Layer 8 of a small transformer language model trained on English Wikipedia (17 layers, counted from 0, width 128).
A neuron adds its activation times its output weights to the MLP's output. To switch it off is to set its activation to zero at one token and run the rest of the model.

Output weights of the MLP neurons that the questions are about. A number n stands for n times 0.0004.
n22: -156 -142 -41 -202 -183 -145 -91 -13 -266 115 25 64 -150 381 4 -36 -137 -182 47 -47 -95 28 105 128 -123 127 195 -20 63 -82 17 -248 71 109 -124 -202 -46 -12 300 16 198 91 140 -66 8 63 181 -237 -172 -97 247 -55 9 -346 -220 162 265 114 80 -32 80 200 30 -35 70 71 -110 -13 166 261 169 -67 -121 26 -38 143 17 -13 21 46 -138 9 37 77 74 -60 -33 -85 9 -299 52 49 136 -36 -372 -98 -33 116 258 178 85 -51 -247 20 180 -72 70 147 88 -121 -276 -31 -98 80 77 -99 74 -32 66 69 -20 -137 -202 -169 13 59 228 247
n86: -4 -289 -130 -270 37 162 -75 234 68 51 265 -269 -221 -24 150 221 -184 28 -67 53 68 -97 12 -259 -142 -24 149 23 -202 -124 243 -139 32 73 52 -151 -133 138 44 -182 -169 -109 -117 -76 -39 116 4 244 208 -28 130 151 71 -21 159 -110 -92 12 -222 53 -154 -143 -132 62 -129 61 -20 -26 -37 258 79 -164 74 21 -101 -80 -58 -105 0 60 120 -8 120 148 -67 -4 364 -101 -9 -145 -186 -75 102 61 8 216 -104 -62 59 74 212 110 -66 104 -55 62 -214 -109 109 39 -16 239 4 68 204 -12 -127 74 357 197 -57 70 -19 47 4 -196 -67 -142
n104: -62 70 -137 58 125 29 215 -130 127 141 -146 -9 -13 108 44 -64 -104 17 256 120 -290 20 -226 -67 -21 98 -149 4 -13 8 60 -46 -265 -273 -92 64 -68 -146 211 68 170 -5 -188 93 21 93 -168 39 129 -124 218 -203 292 88 -64 -112 -138 -183 150 -125 -98 13 179 -31 -181 189 198 -49 -168 70 287 -178 -253 140 206 -16 -210 22 281 0 48 -13 76 -4 -132 -118 -42 258 -171 87 -39 -96 116 -253 -54 46 -127 98 35 -177 36 205 195 118 0 4 -58 166 -27 -53 -82 129 65 13 190 96 -130 -127 144 -48 8 117 -56 -472 216 -108 -157 230
n115: -251 -67 -189 151 -33 -221 -153 35 196 20 104 17 -261 -52 4 35 -126 -37 -115 -247 69 -63 21 148 8 -95 100 4 -111 104 -12 -53 138 -150 154 -44 58 -35 -86 -66 -86 13 9 112 270 103 -43 -280 40 17 121 -146 51 -21 -283 -33 126 -107 174 -310 189 213 -30 -254 47 -132 -83 -178 159 128 0 49 -131 -34 54 -27 47 -4 21 57 93 140 437 56 -5 -161 81 340 30 -121 118 48 -171 -109 -179 96 -259 -71 103 -187 -35 70 99 -99 92 -237 94 111 -288 -91 29 47 180 -123 -13 17 65 87 26 38 188 251 198 -154 13 83 176 164
n149: -78 104 132 -163 -300 -65 -83 18 142 41 -102 119 49 -161 87 131 120 -50 61 -119 25 8 102 -200 33 4 242 156 -25 -20 162 -166 50 -113 33 -126 -244 -234 46 147 155 192 -263 127 -120 4 202 -52 16 -153 88 -115 149 -191 102 60 -109 30 93 60 -121 -179 22 -9 206 143 -4 4 -17 109 -46 -130 292 -69 93 -28 -121 -118 -26 239 -178 -22 -188 209 -33 -377 240 36 -307 58 -61 -103 222 56 29 -213 274 129 -92 77 -212 40 69 -174 -177 85 -31 118 -88 -126 34 176 0 80 -154 52 328 -228 71 -26 -225 172 179 108 65 -230 -20 36
n152: -123 -184 -44 163 -108 82 -46 43 -101 28 -62 -45 181 184 -64 -162 121 242 -150 61 48 -55 -58 -26 92 -82 139 143 213 -138 21 -173 134 -4 174 -4 159 70 224 112 -30 120 -123 -277 -40 94 69 147 -216 -82 186 -220 128 426 -12 33 231 -103 49 282 -207 207 -50 -189 -42 62 203 -43 -87 -199 -9 81 -86 -210 -107 66 -34 166 102 155 -21 -67 -41 -234 -195 -194 48 -169 -143 8 -34 -72 58 -162 -161 -96 208 -16 -175 -8 -246 58 0 228 -152 16 -188 12 -26 153 -62 -30 50 110 -79 -42 -218 99 229 -184 -125 42 116 36 135 261 76 -19
n170: 187 15 302 154 -106 -109 363 20 -292 334 58 -144 130 162 256 -13 0 -206 -58 -45 -117 114 243 331 -28 -167 -78 211 67 -53 225 126 89 41 -28 -71 9 -191 444 -161 -135 -108 5 -20 -65 -66 -22 -181 -255 191 -86 -14 -163 191 24 130 -55 -24 86 -151 -54 -14 44 269 -143 -287 -158 55 256 -152 -176 -66 -178 146 -191 13 -122 -79 119 57 225 -24 -38 -120 -89 98 -149 -187 -221 -255 -190 -181 245 -116 -187 65 242 -105 193 101 5 -296 -207 -96 93 68 -109 -10 55 -18 168 -54 194 -194 87 -230 122 -165 -20 -121 -140 285 76 23 329 82 -51 50
n230: -250 -57 -101 -96 24 30 -41 -210 189 -70 -177 156 134 -43 0 -86 153 47 -88 82 157 149 -64 134 -78 -144 154 128 -255 -156 -56 -16 -39 -221 -51 81 91 174 -75 273 21 99 26 182 -12 0 164 53 221 -215 53 32 -62 111 181 -40 76 -56 40 -78 -64 318 -73 20 132 -161 301 -71 20 -49 259 -138 69 102 40 -131 -102 -136 -268 -51 37 253 -35 19 106 171 -58 141 -407 -70 45 93 80 -109 -47 209 -139 -30 70 -8 -26 52 -65 -69 8 49 62 -48 -133 -84 -225 165 -198 59 24 69 -59 -287 -71 0 30 174 -270 133 -160 72 -12 -211
n270: -4 223 -173 -185 0 102 -190 97 146 -252 19 26 -121 -22 -84 -129 131 -55 29 62 51 -127 -185 179 -90 -74 46 -52 137 165 -89 149 11 -88 73 107 52 116 26 -101 -170 184 163 -227 -68 26 298 34 -76 11 -105 -105 -96 -19 -15 105 -166 22 -81 -16 -84 7 -125 -231 -138 70 48 113 -4 -191 -68 -11 46 378 119 38 152 -11 64 -92 68 -11 -55 -36 -78 87 -51 21 -152 36 140 -169 112 202 309 -32 74 123 188 160 -95 136 72 -170 65 -56 -108 11 127 -145 -160 84 206 -118 -191 72 36 -96 -210 4 186 -82 -42 -25 -141 -82 100 105
n294: 235 -68 -109 -247 143 -4 94 118 -160 194 54 -8 -131 -125 0 94 25 8 -152 -229 -20 -68 8 -35 -344 -54 -4 8 -233 -54 50 57 86 135 61 58 99 -222 -115 -62 -26 67 160 -177 85 -74 163 -60 -121 -175 4 59 4 137 -21 101 -4 -116 175 -5 107 147 42 -89 82 -35 96 180 118 73 86 -177 -32 47 -13 -27 -111 78 10 4 320 77 66 -44 -64 -221 77 -135 -267 -186 -98 105 50 82 20 189 149 -325 293 76 355 -211 81 -398 -20 -24 -117 -162 195 -167 0 168 -156 8 143 34 -78 -80 310 68 -201 -206 94 212 -146 50 -16 146
n347: -76 -55 83 -101 -59 -307 -171 -224 -65 -15 -152 113 114 253 24 -15 -4 187 159 -7 -8 -96 0 -94 298 50 67 51 -201 65 -58 -61 53 -37 50 -116 -112 -240 84 -62 53 -293 -12 189 140 -62 134 246 -166 62 29 -31 92 76 66 -74 -81 368 -19 -110 66 -176 107 28 -164 91 35 114 161 136 139 -23 70 202 -35 -121 103 -128 -77 -100 -147 103 -84 22 133 -75 216 134 -41 215 -71 140 102 66 -198 15 62 192 -80 37 -282 -55 172 104 -30 -130 48 -8 -351 100 -23 0 -201 -42 200 -16 -122 34 -212 95 -4 118 47 -30 -212 -20 -19 -143
n376: -36 24 26 -52 -136 29 -83 97 -126 79 198 -147 -8 -41 -60 14 199 -4 17 86 95 -52 -212 93 -150 -231 201 -73 146 -86 12 -253 186 33 53 94 -391 -70 -34 61 89 -150 0 168 -101 99 43 -213 183 -254 -73 -124 96 -123 124 47 4 15 81 92 -114 -151 -27 47 227 206 4 114 -93 -159 -71 -168 269 -118 -31 -91 217 32 101 -206 300 -4 -99 30 -4 201 -143 29 -4 -60 -12 -232 81 72 129 22 103 184 -307 -74 -119 -4 -104 -125 176 125 192 -15 16 -4 -4 60 -63 31 -74 63 -166 78 -12 129 106 82 80 -298 -155 82 26 -22
n420: -91 -94 45 4 -277 40 138 -84 -174 78 157 68 -128 49 247 59 55 -12 144 -39 -173 -84 -34 -225 -41 139 -89 154 -210 -114 -21 -49 282 -120 -58 -81 100 -24 -221 -4 228 159 5 118 160 -129 -35 69 -74 -299 111 -161 165 177 245 0 224 84 -8 -110 108 225 64 -65 113 -202 8 89 21 -91 -59 -12 -92 279 148 91 -220 -183 -94 92 4 198 -125 -134 -148 60 296 129 -296 -208 52 12 -148 249 -50 41 113 -80 -122 -73 90 4 36 -181 -65 -433 79 33 -228 -141 68 231 51 -180 -17 -129 4 -105 137 115 259 94 67 -99 -87 55 24 12
n462: 87 127 11 -76 170 -35 38 135 -47 -21 -118 -7 211 235 -34 120 -41 11 -57 -82 -172 -3 -135 31 -231 -179 173 210 124 51 33 72 -83 -28 -75 -58 -15 -139 14 -82 313 -51 -27 -197 313 -163 -7 154 -195 113 -114 -78 53 124 114 -111 49 0 117 12 28 33 -4 -71 -162 28 -66 223 -111 117 -20 43 238 -30 77 -83 -22 -155 -250 0 -56 -30 -123 -60 -117 -195 36 150 -65 124 209 11 -188 55 -36 234 -113 279 4 11 -12 -100 95 -147 7 -108 8 62 -187 31 -114 -209 148 98 -7 -15 -86 165 69 19 142 -230 14 68 0 173 -191 -14
n476: 14 181 220 -139 198 -203 -5 37 -79 134 103 152 61 160 -206 -154 -67 52 241 -145 214 4 -142 -42 35 204 -47 75 -111 -54 169 161 -105 178 -131 -38 -35 25 18 42 14 153 252 -124 -186 -26 291 -59 121 0 -251 45 -253 23 -9 -139 389 -257 -31 179 42 63 131 -254 188 -200 98 5 -4 -210 -120 154 187 73 187 38 18 -46 99 281 5 -109 -158 30 -328 -154 143 -8 0 -121 109 -35 80 -142 139 -138 -75 190 156 260 109 -379 -5 -123 -60 -288 -226 44 -46 -115 -27 -51 275 66 -90 -59 113 -64 112 72 -46 -49 0 -243 41 -237 -129 -160
n491: -190 18 -308 137 44 34 311 129 39 -154 84 -88 -42 -73 45 -169 -138 272 58 49 99 -189 53 143 -132 -220 68 -219 -338 115 353 -271 -69 -168 117 155 -214 242 -165 198 9 -9 -19 -96 -98 -105 -168 -203 73 88 -191 -169 41 23 177 138 121 -26 18 -86 -92 84 -22 -45 -54 -215 -234 194 116 -68 62 70 29 -67 -163 12 36 0 202 96 198 -131 -169 34 136 193 -39 46 -14 -175 103 -56 89 -16 -13 -81 -118 -96 -59 -76 188 87 200 290 -141 -34 -274 22 37 -135 119 301 -53 105 -89 -27 -86 -55 -143 -45 -221 160 54 116 145 332 -140 295

Each question names a token from some text and the token that comes next. It shows the activations a of the neurons there, in the order above. A number n stands for n times 0.012.

Then comes g, the gradient of the next token's log-probability with respect to the MLP's output, scaled to length 1. A neuron's effect is roughly proportional to its activation times (output weights . g). A number n stands for n times 0.00085.

"s", then " between"
a: -9 -2 -12 -1 -4 -13 -1 -9 -14 16 -11 6 -14 12 -5 74
g: 184 -50 248 -37 184 61 -81 102 -152 100 31 -5 -118 -17 93 -35 -43 -25 37 -77 32 -183 -44 -26 -118 -63 -144 -151 -62 -50 -34 -221 56 -53 5 -46 -37 27 17 175 22 6 -52 54 283 62 -90 59 -15 -5 -165 -88 69 -5 -20 -45 116 -40 -32 16 70 -10 84 84 194 -349 -40 -9 -63 159 -46 30 -51 131 -72 -159 -26 -73 -7 55 134 -173 -58 -5 -34 -21 -35 128 -9 -110 -11 142 93 -28 -179 -187 -89 152 -25 149 46 55 -13 122 -42 82 -23 -58 189 23 97 131 154 -50 36 222 -157 -8 -106 -14 106 -65 -92 -13 -173 193 20 -12
Which neuron, switched off, lowers the next token's probability most? n491

" L", then "T"
a: -5 -14 -14 -9 8 64 -10 -14 -10 -6 -13 9 -14 -4 0 -10
g: 7 -137 -52 -103 2 135 -60 37 -28 39 -100 222 70 -13 -128 0 -37 103 8 -124 -209 156 -242 -206 -70 3 -73 -91 -154 27 21 26 88 35 -41 147 -58 146 -62 -22 -205 -228 -3 99 17 93 -108 -105 -102 14 -114 102 37 -67 35 -102 -173 11 233 219 28 74 161 -66 -74 61 -87 74 169 -24 -73 -125 -51 92 -10 -72 93 -127 55 -37 92 -46 -18 200 -198 4 -3 13 -70 -52 -80 51 86 -17 254 -9 -62 28 24 -94 147 -70 135 -45 -101 78 66 173 -67 79 27 24 -21 -33 198 -36 -6 -114 -1 0 -45 174 102 -2 21 82 237 -81
Which neuron, switched off, raises the next token's probability most? n152

"led", then "on"
a: -14 0 -10 -14 -1 -4 -14 -14 -14 -1 -1 -11 -2 -13 -1 34
g: -27 43 14 -95 226 27 -133 -61 -20 89 146 66 103 -91 -51 15 78 -9 67 47 52 38 -30 108 -84 58 40 -293 -191 -90 -59 -9 -32 1 -42 50 168 5 -68 180 112 31 -23 56 45 57 -9 0 -119 -51 -115 -20 8 72 179 77 -55 0 -330 -2 -97 -104 -50 -30 -117 -100 -120 -14 -50 -29 45 122 35 -101 3 -262 99 117 -185 -19 135 -80 80 -9 85 -40 22 97 156 130 204 30 201 95 -52 -2 186 -58 -19 21 99 -3 69 -3 -42 -21 -103 105 -126 75 6 -205 -149 72 99 -18 -67 -233 -2 255 7 -169 46 14 32 -46 42 -213
Which neuron, switched off, lowers the next token's probability most? n170

"tic", then "a"
a: -3 58 50 -13 -2 -10 28 -2 -1 -12 85 -9 -14 -14 0 -9
g: -12 5 -131 30 -66 -76 -86 -17 50 -186 -53 -193 19 -41 204 -144 32 167 93 138 53 -95 3 -48 -7 -42 -68 -84 -9 -142 13 118 0 -123 68 156 -40 -60 35 -85 -87 124 -142 18 -7 169 232 80 -96 -5 59 85 64 26 29 -58 -51 -210 -63 -40 47 48 61 5 59 149 -36 -62 125 -26 43 -23 43 -101 5 -204 -76 -258 78 141 108 -49 45 59 37 -249 72 201 -114 111 -32 5 -150 -100 -44 -82 -139 84 72 160 26 -40 -249 23 82 44 130 32 37 135 48 46 84 68 -173 -189 147 -120 -8 99 34 171 224 -39 -109 40 67 -123
Which neuron, switched off, raises the next token's probability most? n115

"on", then "ia"
a: 0 -14 -1 -5 -11 134 -13 -10 -14 -12 135 -11 -14 -14 -10 -12
g: 32 -135 -50 -96 -44 -104 -47 -253 11 -103 -42 -121 210 -159 -55 -275 157 64 -103 -27 67 -43 35 -4 36 79 -107 114 -18 -71 -120 -46 127 -146 7 44 106 -33 50 -11 -50 -8 -25 -144 -47 124 337 -28 -106 79 -59 84 97 150 -95 -64 -29 67 -103 24 159 -78 105 41 62 -194 31 48 191 14 -54 -104 287 188 -87 -175 -19 9 -7 115 123 178 211 85 -34 79 19 -2 81 29 19 -28 -67 -27 -15 22 -137 -19 53 -28 -68 -156 0 -27 -57 -128 -37 85 -194 41 50 66 -12 31 19 25 -94 50 -115 19 80 65 173 189 4 -60 -181 33
Which neuron, switched off, lowers the next token's probability most? n347

":", then " To"
a: -10 -2 -1 -1 -13 -3 -6 -12 -8 96 -14 -14 233 -12 -13 -7
g: 121 -55 62 147 -28 -10 -28 -61 103 11 60 -4 -41 35 4 146 177 -202 110 -147 -64 -209 0 -20 83 24 37 -124 144 -111 -84 -3 -93 21 -229 1 -107 43 59 32 205 -138 148 8 151 -17 -28 43 54 -122 32 89 -34 -24 -264 50 -76 -59 90 -26 50 60 111 -26 75 -100 69 -21 -179 36 -148 40 -17 109 158 156 -241 -161 25 166 34 32 -93 91 111 30 -57 -94 -83 27 65 -34 153 -86 35 116 57 119 41 126 178 -142 43 -119 -36 3 25 80 27 -94 -177 71 -63 -79 -17 -156 -146 206 -66 -198 141 -210 86 -134 15 -9 47 84
Which neuron, switched off, lowers the next token's probability most? n420

"ce", then " Ru"
a: -3 -10 -13 -4 87 -5 0 -1 -14 0 189 -3 -5 33 -2 0
g: -96 20 -106 89 -21 33 28 60 -69 -74 157 155 33 21 -254 26 -94 -139 118 -35 -246 -145 -98 140 -122 145 -170 -53 -158 -92 -103 99 -49 81 -56 -61 -219 -27 -155 -81 67 -20 228 -150 78 -45 71 -97 -87 113 -83 -118 246 171 193 105 -45 -51 134 -84 104 7 83 41 2 113 56 -123 33 -38 36 141 11 223 61 -9 75 -269 15 13 -64 1 -54 66 13 110 -112 -25 35 -52 173 -37 99 -7 -126 -30 -89 8 29 -4 216 -122 65 33 53 -74 -91 -40 118 28 -7 -85 -10 114 56 -79 -110 78 169 21 91 -164 7 93 -53 64 10 4
Which neuron, switched off, raises the next token's probability most? n149

" g", then "la"
a: -11 -12 -14 -10 145 -9 -14 -5 115 -10 -14 -9 -6 -14 -13 70
g: 192 127 -15 46 35 -33 -101 -42 170 -179 -53 -39 -25 -121 53 10 100 16 22 -220 132 -38 8 89 3 10 125 -61 -128 168 33 40 55 -146 68 -39 -8 1 53 -57 -13 -36 -16 106 14 -114 138 -56 207 -130 60 52 -146 -39 58 110 107 -9 137 297 43 -204 91 160 -46 -106 58 173 -75 -121 205 52 -207 76 104 101 55 -47 -112 -65 -67 -118 129 -69 86 -253 194 63 88 -50 136 -89 -11 -7 -18 6 -47 15 71 -154 -53 -35 -117 43 -110 -159 57 -5 77 7 9 -15 -260 -26 -200 38 -78 -141 4 -19 99 121 -162 27 -52 58 -44 -83
Which neuron, switched off, lowers the next token's probability most? n149

" F", then "o"
a: 24 -13 -2 -13 -14 64 -12 118 -7 109 -9 -8 -14 14 -10 -7
g: 154 0 1 -8 -38 -210 -110 -170 38 -42 37 -149 18 -106 163 54 -39 243 130 20 137 -27 -140 -93 249 -139 31 -30 9 -8 139 198 -100 172 49 150 -11 42 145 -14 206 -62 93 -152 5 202 -104 -141 43 67 6 -50 79 -140 -276 50 -75 38 76 9 -163 17 118 28 32 -44 -1 -45 84 106 -120 51 -318 66 302 -25 15 -76 -35 -8 13 -34 -1 -150 -15 -198 -134 109 7 -35 55 -30 -162 25 -118 48 -20 -36 -91 84 -33 -100 -46 -23 116 18 96 -95 28 -109 -97 23 77 67 96 -3 111 -82 73 -72 -74 -12 0 4 61 -6 52 15
Which neuron, switched off, raises the next token's probability most? n230

"-", then "ex"
a: -6 -13 -7 -12 33 -14 -13 -7 -4 47 -14 79 -14 -11 -5 49
g: -120 -13 -75 -10 68 -121 -85 -40 113 -32 101 -36 181 -13 -90 -5 50 201 154 40 50 -108 132 108 28 63 70 134 82 -98 -101 -34 10 -94 10 -136 -161 -43 116 -103 37 21 -28 -118 -177 -260 -63 -36 128 94 -105 57 50 53 -65 25 1 139 -146 146 43 36 -107 -31 -16 128 133 -127 194 11 -206 75 262 34 -78 -142 -24 -127 -4 -8 -96 200 14 -54 -203 -40 22 -46 49 156 101 -170 13 227 31 -47 16 -14 11 43 -200 49 -60 105 -70 -149 -20 51 -250 -12 87 -107 5 -3 -28 112 -15 48 -18 85 54 -166 152 137 120 38 -158 5
Which neuron, switched off, raises the next token's probability most? n294

" de", then "p"
a: 45 31 -2 32 -2 -3 0 -1 -13 38 -13 -10 -6 -14 -2 -13
g: -60 -21 51 -17 42 123 65 40 -4 135 22 186 100 -110 -90 -100 -278 192 -191 135 -153 298 208 68 -4 -53 -29 -49 92 -68 127 -101 1 -89 27 7 32 144 -56 -46 -123 39 -43 -106 -1 16 -196 216 -9 135 -98 18 -29 6 1 -209 43 -151 91 -49 -142 34 129 -174 220 156 -265 -24 -12 -183 59 73 41 -75 -40 51 71 19 33 16 183 -62 -13 26 44 -44 -112 56 -51 7 75 -46 -4 9 -29 -171 26 114 -174 -32 126 -48 102 -27 90 11 39 -132 1 -2 -55 44 204 -166 -5 -46 -72 -95 -174 36 101 16 -13 -37 13 137 45 -8
Which neuron, switched off, raises the next token's probability most? n22